Layer 8 of a small transformer language model trained on English Wikipedia (11 layers, counted from 0, width 64).
A neuron adds its activation times its output weights to the MLP's output. To switch it off is to set its activation to zero at one token and run the rest of the model.
A neuron's activation on a vector x is SiLU(gate . x) times (in . x), where the dot is the dot product.

Input weights of the MLP neurons that the questions are about. A number n stands for n times 0.013.
n29 gate: -10 -13 4 -20 33 8 4 0 8 41 1 -21 4 -9 0 25 -1 44 -6 -36 39 -42 12 59 -8 -8 3 -4 -12 -3 -26 11 19 28 -7 13 34 -44 -21 -2 10 7 8 34 36 -20 -2 -10 -15 -14 34 -27 33 -7 16 -55 8 -4 -6 11 -22 -30 26 32
n54 gate: -23 -12 -32 -9 -6 -34 -19 -2 -22 -2 -32 37 -10 25 -52 -57 9 48 2 -29 -16 -15 27 -5 -9 -2 -28 2 -23 -34 11 -39 -19 -35 12 -1 14 -39 5 11 -2 9 -34 41 29 15 -37 29 -33 -42 -31 14 -37 -5 9 -12 -48 15 23 26 -12 6 -18 -12
n58 gate: -33 -24 7 -38 -15 6 5 -14 11 -12 -7 -44 9 -10 -7 5 9 32 24 8 -19 -24 50 -11 6 -71 16 -6 5 -45 -10 7 -2 1 -12 -29 27 -14 -4 3 44 -18 -6 -9 52 -21 -3 9 -10 21 -15 71 24 28 -17 11 -12 -48 -5 32 -27 -10 -2 22
n59 gate: -38 -50 34 -48 -18 -59 -15 -14 45 4 -5 -29 -45 3 -15 -7 19 -20 -29 -30 41 -10 -15 14 -7 -31 -40 21 -15 -2 8 21 -33 -5 10 -54 -22 30 19 -14 23 -28 -21 -6 -38 -6 -11 -16 2 -9 2 38 -10 36 -14 62 -1 52 -8 11 -9 3 6 -4
n69 gate: -5 -5 -12 4 1 -14 2 24 -24 -27 -11 -7 4 21 4 -11 -47 15 -38 15 12 -45 -70 -34 -6 -14 -25 -11 13 17 26 -29 -24 36 13 16 -22 -21 10 -13 12 0 -17 12 25 -13 -14 23 26 37 0 10 24 18 22 28 0 29 -15 31 6 3 12 12
n102 gate: -15 10 -32 -9 -27 -7 -4 -35 -32 -8 -4 9 -16 2 -15 -21 -14 -10 3 11 -20 22 -43 -22 -53 13 39 -33 -51 -14 -18 35 -3 11 62 -33 -1 -19 -12 -24 -10 9 18 -1 9 -4 -35 43 -18 9 3 11 9 -9 15 15 -13 -5 -2 -17 10 -20 5 9
n103 gate: 29 12 -6 0 9 -23 51 68 36 35 -21 15 -23 -6 -8 -45 -43 26 -10 -58 20 -28 1 21 -53 -16 4 -10 9 -5 19 -1 2 -61 -8 -39 13 -39 0 -17 13 -2 28 -63 20 -4 11 -8 -36 -18 18 -25 -10 -37 -13 30 27 2 -43 -37 -5 33 55 -43
n124 gate: -23 -16 7 -7 17 -24 21 34 -25 25 -15 -42 -22 -17 -45 11 15 -9 52 6 17 -14 -6 8 -26 16 -35 17 15 28 -7 18 27 0 30 -4 -8 -12 33 8 14 10 18 19 49 54 -24 -33 -12 33 55 38 -15 38 61 10 -1 -6 -12 -41 -24 13 -14 -7
n138 gate: 28 19 -15 13 16 14 -18 -27 -27 17 -12 11 -16 -48 -20 0 -18 24 22 -9 -14 -8 -61 -25 -7 11 -14 -1 -35 32 9 -2 1 -12 -43 12 -10 -17 -5 30 -14 2 12 12 20 10 21 8 -13 -14 13 -14 -5 -15 -16 -18 -1 -34 -3 9 -24 -6 -27 13
n29 in: 34 43 15 10 -36 39 0 -19 -19 67 -37 40 45 -33 -3 -21 -3 28 12 0 28 8 -42 46 0 -27 15 17 -10 -29 -35 41 4 27 14 1 -16 -41 34 -46 9 23 19 26 -8 8 9 -7 -38 -40 15 12 54 7 -23 -10 46 13 30 -16 14 -29 64 20
n54 in: -17 -28 -22 3 12 -42 13 -23 -41 1 17 -38 -5 -21 -6 12 -7 -18 -7 -14 -44 -10 36 -30 9 11 26 -15 17 -16 -26 7 -69 -43 -39 15 -15 17 2 29 45 6 -11 52 -51 1 -20 13 -15 -68 14 5 -12 0 0 14 -8 22 43 8 -32 21 -36 -70
n58 in: -1 3 26 -15 28 16 -41 38 3 1 21 -43 24 -3 -11 9 10 23 -8 -3 26 -13 33 -1 3 -39 10 29 -1 -31 -87 -19 37 -10 -2 -18 -69 -42 -7 -19 -54 0 -65 -44 8 -13 21 11 -29 -26 33 9 42 75 30 33 14 35 -24 39 64 -2 21 -17
n59 in: -59 -34 54 30 27 3 -9 25 5 -35 -19 37 9 -36 6 -2 -31 16 9 -2 29 -2 -29 28 -12 22 25 2 -15 39 -12 16 16 -21 -25 -12 -53 -66 30 51 -16 57 14 40 -32 -17 -19 -5 17 6 1 -2 -25 8 -7 17 24 -20 -27 38 -23 15 -37 2
n69 in: 9 6 12 -35 -13 -15 26 11 31 4 2 41 -3 -35 -65 -9 -39 13 -29 2 9 -41 32 -6 9 10 -18 -5 4 -6 -6 -27 -36 0 -11 20 23 -44 12 32 34 6 -31 36 37 -33 22 5 16 -31 23 -11 8 -8 19 13 1 25 -43 7 15 -14 24 -7
n102 in: 41 20 26 65 -13 -42 10 -15 37 8 -7 39 18 12 7 -77 -6 15 -13 5 3 -27 -14 -5 3 34 11 35 16 15 32 8 24 -17 -18 -2 2 -8 32 -38 -9 -7 21 3 -18 51 15 5 -31 -10 5 -1 24 -29 -5 -23 -18 -11 2 0 13 1 -11 -6
n103 in: -12 80 23 -8 28 17 -10 9 -7 -7 -12 13 -15 -7 25 -37 -7 18 29 23 -91 -35 -2 36 7 10 15 8 8 -49 -38 22 -61 30 24 55 7 -23 -8 5 13 -8 -37 30 -10 37 34 4 -17 23 19 42 -27 -23 -10 -10 -35 -21 22 -38 18 51 -39 3
n124 in: -22 58 14 -11 1 -21 -1 22 32 -30 -10 -25 -46 -14 20 20 -47 -2 53 -33 33 -5 -29 19 40 18 -1 4 -38 26 11 -2 18 8 34 -9 6 37 -47 18 6 -10 -47 11 10 -30 -42 8 -19 -8 0 8 -34 14 -38 61 -12 -11 3 20 -36 19 -2 22
n138 in: 27 -53 -39 4 -19 -22 10 -30 9 24 -35 5 -22 -5 -27 7 -13 4 6 16 -15 32 -16 -27 -55 38 5 -46 -17 -25 2 -23 -20 14 12 -36 -28 -27 -11 44 10 -21 -22 -9 -1 32 -18 5 9 18 -24 -29 -24 -4 0 16 -25 12 14 -12 -10 -16 -18 11

Output weights of the MLP neurons that the questions are about. A number n stands for n times 0.013.
n29: -32 -26 12 -45 -7 -17 -19 33 -23 -24 -25 -8 -45 -51 12 22 -20 23 13 -18 32 21 -11 2 2 -3 85 -7 10 -27 14 20 -14 -4 -10 30 -15 -19 -10 -2 12 19 14 -15 41 -7 -4 22 24 -18 -17 9 -9 -14 -53 4 19 -21 -62 7 -7 -33 56 -28
n54: 6 -17 1 -2 -45 32 2 42 -2 35 -1 1 47 -13 -37 5 -11 -32 -38 6 -32 38 -10 20 -38 -51 26 -23 12 65 28 20 33 7 25 53 23 23 19 48 10 -10 51 -23 35 45 42 11 -15 53 4 -45 27 -5 -6 -17 -5 10 -15 -16 -31 -20 55 -39
n58: 31 30 -45 24 -32 14 20 -28 48 9 -15 -4 10 9 -13 -4 0 3 -1 2 36 -6 -2 -8 -54 3 4 -11 -29 -2 17 51 -30 21 32 -7 7 -7 -11 -10 12 -86 13 23 -2 -6 -15 13 27 -14 1 50 22 8 -17 62 28 -25 75 -27 5 -49 -15 22
n59: -13 16 0 18 -10 29 -16 -45 32 -18 -27 -14 -16 -17 -10 -19 -37 -27 14 0 -4 22 -24 8 13 -13 -8 14 -7 14 -30 7 -1 25 57 -19 -15 -12 -2 30 68 -14 26 12 -21 41 3 20 23 -5 -16 10 -57 22 -32 -2 36 0 -32 7 16 -18 -19 -8
n69: 1 -23 -8 53 27 -9 27 -28 -18 -25 21 -10 7 -20 41 19 -46 -26 8 5 35 15 -42 3 -20 -36 34 -41 -31 22 -7 29 -37 -53 13 17 -3 -7 -2 -6 14 -52 -15 36 -4 33 -15 -38 -29 -43 37 10 33 -1 25 35 -18 -41 29 32 19 30 2 12
n102: 40 12 11 -24 0 11 -41 -11 -16 -7 -1 -9 -2 -7 11 25 -4 -22 19 -25 -11 7 25 -23 -34 15 26 -28 19 -96 13 18 -48 -30 7 5 -7 -31 -22 -23 16 17 -13 46 -5 -51 21 -6 21 30 30 -37 -20 -2 -12 20 20 35 -15 14 -14 -6 47 5
n103: 18 -8 -31 50 10 -30 -25 21 14 -16 61 -7 51 11 -10 -14 7 -22 -17 0 24 8 21 -2 -25 -6 -17 -14 53 17 -12 -6 -53 -13 23 -44 -4 8 31 -20 -12 -32 -43 19 55 -26 -14 -4 -11 33 20 3 3 1 -17 7 35 26 16 63 -5 -18 9 25
n124: -19 13 10 -36 -10 12 9 14 25 2 -11 22 15 -23 -13 -6 13 -1 23 32 12 2 4 -52 20 9 20 -26 -35 -48 -4 -10 23 -63 29 -7 8 -3 5 7 -33 -26 -12 16 -22 -25 25 30 26 18 14 -28 10 20 -50 -3 13 -1 51 8 -24 20 31 3
n138: -35 0 39 -10 29 9 -34 38 -20 8 29 -24 10 -29 -13 -18 52 -6 9 -13 5 -17 -63 -10 -8 7 -16 6 54 10 -12 13 0 27 49 -33 22 18 10 -62 -18 -12 18 -8 -64 5 -3 9 9 -29 -9 24 31 -4 -6 12 -12 16 11 -35 4 35 5 -26

Each question names a token from some text and the token that comes next. It shows the vector x that enters the MLP there. A number n stands for n times 0.032.

Then comes g, the gradient of the next token's log-probability with respect to the MLP's output, scaled to length 1. A neuron's effect is roughly proportional to its activation times (output weights . g). A number n stands for n times 0.0044.

";", then " "
x: 23 -11 -3 -34 -17 4 20 -9 4 -2 23 -6 -37 27 -10 -4 -15 -23 21 36 -1 -2 39 -19 -9 -40 18 -25 5 20 -9 4 26 -10 -1 19 -2 11 9 14 48 -1 -29 58 7 24 22 -8 -11 -17 -13 -4 4 0 -4 66 9 21 34 35 3 17 24 -13
g: 8 -45 -14 10 11 40 -1 -28 16 12 -2 -30 -63 -11 -10 15 -7 -16 -11 -4 -6 10 14 -17 -3 -31 0 -34 51 41 -21 -20 4 20 79 30 0 34 37 -30 -9 30 -29 -24 -10 -44 -5 -37 -13 14 -24 -37 -2 -77 2 16 14 7 5 -21 18 -22 58 -49
Which neuron, switched off, lowers the next token's probability most? n54

"36", then ";"
x: 3 0 -6 -43 -21 -7 11 -36 8 -34 32 -22 -34 7 -34 -6 4 -33 17 17 -6 11 44 -7 12 -9 28 15 -22 0 -19 -1 5 -27 14 19 50 -4 20 -8 23 6 -29 38 18 32 23 14 -15 16 -28 4 13 -34 5 48 15 9 7 19 19 -4 -21 -10
g: -12 46 55 -9 -22 -12 -23 68 2 -28 -20 -11 40 17 3 13 -35 4 28 -3 -33 77 -10 -1 -29 -1 33 -7 -24 12 -32 1 -16 -18 -25 36 11 33 -52 -20 20 -42 3 -12 -31 -7 12 -3 28 18 2 5 -5 32 -17 -43 -1 -64 55 10 41 17 4 -14
Which neuron, switched off, lowers the next token's probability most? n54

" inc", then "ant"
x: -2 28 4 10 23 12 17 23 13 -37 48 33 -2 -2 -29 13 -3 -5 -4 -10 12 -3 1 -12 34 11 -4 -26 -25 -12 -27 37 23 -9 -31 6 34 21 -10 22 16 -14 -30 48 18 -21 -4 -18 -3 34 -2 -18 -25 -17 8 -44 -20 20 26 -23 26 -19 -7 -44
g: -35 6 23 19 41 -14 -11 -1 -1 -13 12 -22 -28 3 -47 -20 7 3 69 20 -26 -16 -46 11 23 5 1 13 -1 -10 16 27 -51 9 -3 13 -22 -7 -23 35 8 22 -27 37 -58 38 -13 27 33 -22 -37 4 2 -10 -6 12 79 22 27 32 -58 56 -27 26
Which neuron, switched off, raises the next token's probability most? n54

" J", then ".D"
x: 28 15 -6 -5 -10 7 28 -10 27 -56 3 4 -18 14 16 -24 -16 -33 27 10 10 -25 -48 -11 8 -3 -26 -17 -20 -8 8 -5 14 -21 17 59 35 45 -22 -6 -17 -1 -40 52 19 -9 -14 -17 -29 25 0 27 15 -12 22 1 8 7 -14 -9 3 -16 2 -20
g: -12 -14 -22 9 -33 -1 23 -4 -15 -27 55 -9 55 0 -50 53 -3 33 -21 -9 -2 5 -17 23 70 -25 -6 14 -4 1 -9 -53 -39 -21 31 10 -40 30 -12 20 14 7 -25 17 -13 -3 -14 14 36 6 10 23 4 24 -20 -22 38 55 -12 36 -77 43 -23 13
Which two neurons, each switched off alone, lower its probability most, in order? n124, n59

" ", then "42"
x: 16 -18 11 -36 -14 14 4 -37 -6 -4 11 -12 -20 17 -21 -15 13 -8 25 48 20 -7 57 -24 28 -38 6 4 -41 8 -11 27 7 -9 7 21 30 -9 6 11 9 2 -2 14 27 -3 25 -22 -20 -13 -9 -5 8 -4 17 49 24 10 25 15 48 -24 -21 18
g: 34 -62 -37 0 -13 1 0 -3 -31 15 55 37 12 10 4 -42 23 47 -21 10 -15 0 -11 31 -12 -28 3 -46 15 7 -22 -9 -26 11 -56 3 15 11 4 -2 -6 1 15 -38 62 -9 29 -31 80 -20 49 18 -24 23 -17 -8 -43 -18 -14 46 16 -1 -20 -37
Which neuron, switched off, lowers the next token's probability most? n59

" run", then " off"
x: 5 -1 6 -15 2 -15 -10 8 3 -38 -13 22 -19 11 -6 -8 -8 -27 19 7 3 47 -22 -17 -28 -21 -11 -21 -9 50 2 -10 17 2 1 15 21 7 -37 6 -25 24 -31 8 -8 -32 -39 -4 -9 24 -7 -7 -31 -20 -16 -3 -33 19 46 4 29 -9 -10 -66
g: 0 -54 3 -6 30 -8 -43 -12 42 62 43 31 33 -39 15 -26 14 12 24 -9 -47 7 3 -16 -21 8 -22 49 5 34 9 20 -7 -25 -38 13 0 -42 35 -19 6 -12 -10 14 13 8 7 62 12 -21 -77 12 15 -4 11 40 -44 28 -9 -29 31 -37 -17 -11
Which neuron, switched off, lowers the next token's probability most? n102

" en", then "orm"
x: -11 22 0 15 43 16 19 -6 29 -42 30 2 -19 -6 -6 -9 5 -27 24 31 16 5 9 42 -17 36 18 -21 5 -16 -11 30 9 0 -13 7 -9 14 -37 30 1 -2 -12 45 1 -12 -20 -28 -15 32 -9 -23 -17 -17 -14 -44 -23 -21 -16 -41 4 -14 9 -44
g: -11 -36 25 8 26 -2 57 -7 -6 5 8 -15 -35 -20 35 -7 -59 -12 28 17 -32 -24 23 1 -10 3 -69 -64 -4 -1 -23 10 27 -6 8 27 -16 33 5 13 51 6 -35 4 9 2 -2 32 21 -23 28 81 -12 18 42 36 3 20 -54 -2 -34 26 3 28
Which two neurons, each switched off alone, lower its probability most, in order? n29, n103

"ands", then "ome"
x: 5 -5 -10 25 -2 5 -15 39 16 -4 7 8 -24 9 -28 19 -29 -8 -3 13 -5 24 -75 -5 -29 24 17 -29 -29 46 27 -11 24 -7 15 20 14 -6 7 31 -41 20 13 16 6 -30 -9 -6 -6 15 -25 2 9 14 -3 -37 -16 24 -24 2 8 5 -4 -7
g: 2 33 -1 20 -11 15 27 63 -1 -31 -24 45 -14 -23 5 27 13 -15 -37 -41 -38 -14 -44 -53 -12 -8 13 -20 -4 -1 -37 27 40 -3 5 19 -26 21 6 -38 47 -49 -11 5 80 5 -19 -9 4 -7 -4 -1 -9 47 7 43 23 11 -5 -50 -31 -41 -19 26
Which neuron, switched off, raises the next token's probability most? n138

"ning", then " a"
x: 22 3 -14 18 25 2 -9 -31 2 6 -12 -12 6 12 -29 16 -18 -12 15 -1 -17 27 -15 10 -21 10 25 -14 -5 87 -15 3 0 2 -5 -16 5 8 -1 18 -18 -11 -8 -2 0 -1 -22 2 -28 50 -2 -11 -19 7 -23 -4 -1 9 21 35 17 -2 -22 -9
g: 4 -9 -20 2 64 -50 63 -34 -4 31 -7 -19 65 -43 -11 30 8 -3 -39 25 -18 -9 18 28 -63 -24 5 12 11 -26 -14 -14 -15 20 -3 -13 -20 -2 18 -24 -32 40 -35 -26 0 12 12 -14 -38 27 -12 -43 -28 -20 30 10 -55 -2 13 17 1 13 55 32
Which neuron, switched off, lowers the next token's probability most? n59

" A", then "FL"
x: 33 11 6 4 -19 5 13 -11 8 -31 8 20 2 6 -11 -6 -9 -39 0 13 -26 -15 -46 9 55 -39 -14 -22 -26 39 -22 -27 -19 6 7 16 32 1 23 9 9 7 -14 -2 18 -10 -10 -47 3 21 -40 4 10 3 12 -44 12 37 8 -5 1 9 9 -32
g: -11 -66 25 17 1 3 -11 15 30 -54 -40 -5 -1 4 13 -41 29 11 -17 17 -2 12 34 5 34 -26 -77 -18 -1 -16 42 -40 -4 -12 14 17 22 -25 13 46 -18 -61 26 -3 -17 36 9 -4 40 6 0 -24 14 42 22 23 16 35 45 -27 32 -12 -4 -56
Which neuron, switched off, raises the next token's probability most? n69

"Ad", then "ela"
x: 48 26 -24 0 16 3 17 12 8 -42 15 10 -33 -6 -3 -14 19 -32 19 -7 1 -2 -30 -4 52 -23 5 -7 11 -9 -7 7 15 -15 -9 31 40 35 3 6 8 1 -22 23 10 12 -5 -32 -17 37 -26 24 12 -21 -24 -23 -18 19 -8 -32 29 16 10 -50
g: 50 -16 -70 -20 -5 -35 17 -37 22 43 11 13 -10 -3 6 28 -37 -21 -16 7 24 -32 -6 -21 19 -4 -66 -10 31 11 22 21 -13 -54 39 16 6 1 4 52 -2 31 3 -8 37 1 8 38 37 -23 17 -35 -13 40 29 15 24 -31 -27 -29 54 -45 -8 9
Which neuron, switched off, raises the next token's probability most? n138

")", then "===\n"
x: 8 18 -7 -11 19 21 0 -42 43 -44 2 -2 10 20 -26 20 0 -14 4 11 -1 3 20 8 -3 -20 22 -19 -1 59 23 12 -13 -23 14 -24 6 -6 -7 18 4 -36 4 8 -21 -33 11 -17 -26 9 -1 -10 -17 -14 -3 4 25 5 22 63 4 14 -29 -32
g: -33 14 27 -10 9 25 9 20 11 38 45 -21 18 -67 21 -10 -75 17 11 -32 -36 -13 -1 19 41 -8 11 -14 3 27 18 -12 -28 20 -52 26 15 -54 18 -1 -20 21 1 -47 25 15 -36 -43 21 1 -7 -32 61 -42 7 3 -10 -36 -24 1 -42 16 -19 14
Which two neurons, each switched off alone, lower its probability most, in order? n29, n58

" en", then "l"
x: 1 20 -2 15 43 13 12 -12 22 -31 30 4 -19 5 2 -10 11 -26 30 35 26 4 -3 32 -24 29 25 -22 9 -21 -18 19 11 1 -5 3 -15 11 -31 30 13 0 -22 51 0 -14 -11 -27 -18 36 -22 -25 -27 -3 -13 -36 -18 -32 -14 -38 1 -2 21 -40
g: 10 -40 -42 -16 -21 -6 31 55 8 13 25 -39 1 -10 8 28 -49 -28 10 -36 -52 -1 13 8 12 -10 -22 -13 33 -14 26 -12 57 -36 9 2 -49 11 -7 -7 7 34 29 -3 7 -11 -9 -50 11 5 -2 -49 -52 16 -24 63 -23 -13 0 4 -5 -27 -3 -78
Which neuron, switched off, raises the next token's probability most? n29

"S", then "ym"
x: 11 11 -8 22 12 12 16 32 19 -50 5 21 17 3 -2 -5 -6 -42 35 17 -1 -21 -64 24 20 5 8 -9 -5 -10 7 -30 15 -6 4 42 4 0 13 -23 8 20 -24 61 11 -17 14 -18 -7 32 -36 7 -22 -5 13 -11 -2 25 -20 -27 17 9 -9 -38
g: -17 43 36 34 5 -13 50 14 -27 77 7 66 24 -1 -18 -31 -17 4 -19 8 -14 -28 -9 -8 -23 32 -9 11 30 9 -37 -11 57 -13 -8 -35 14 27 4 0 40 -7 10 3 72 48 -5 10 -5 24 6 15 -22 56 27 -18 -21 -35 28 12 -18 -28 15 26
Which neuron, switched off, raises the next token's probability most? n69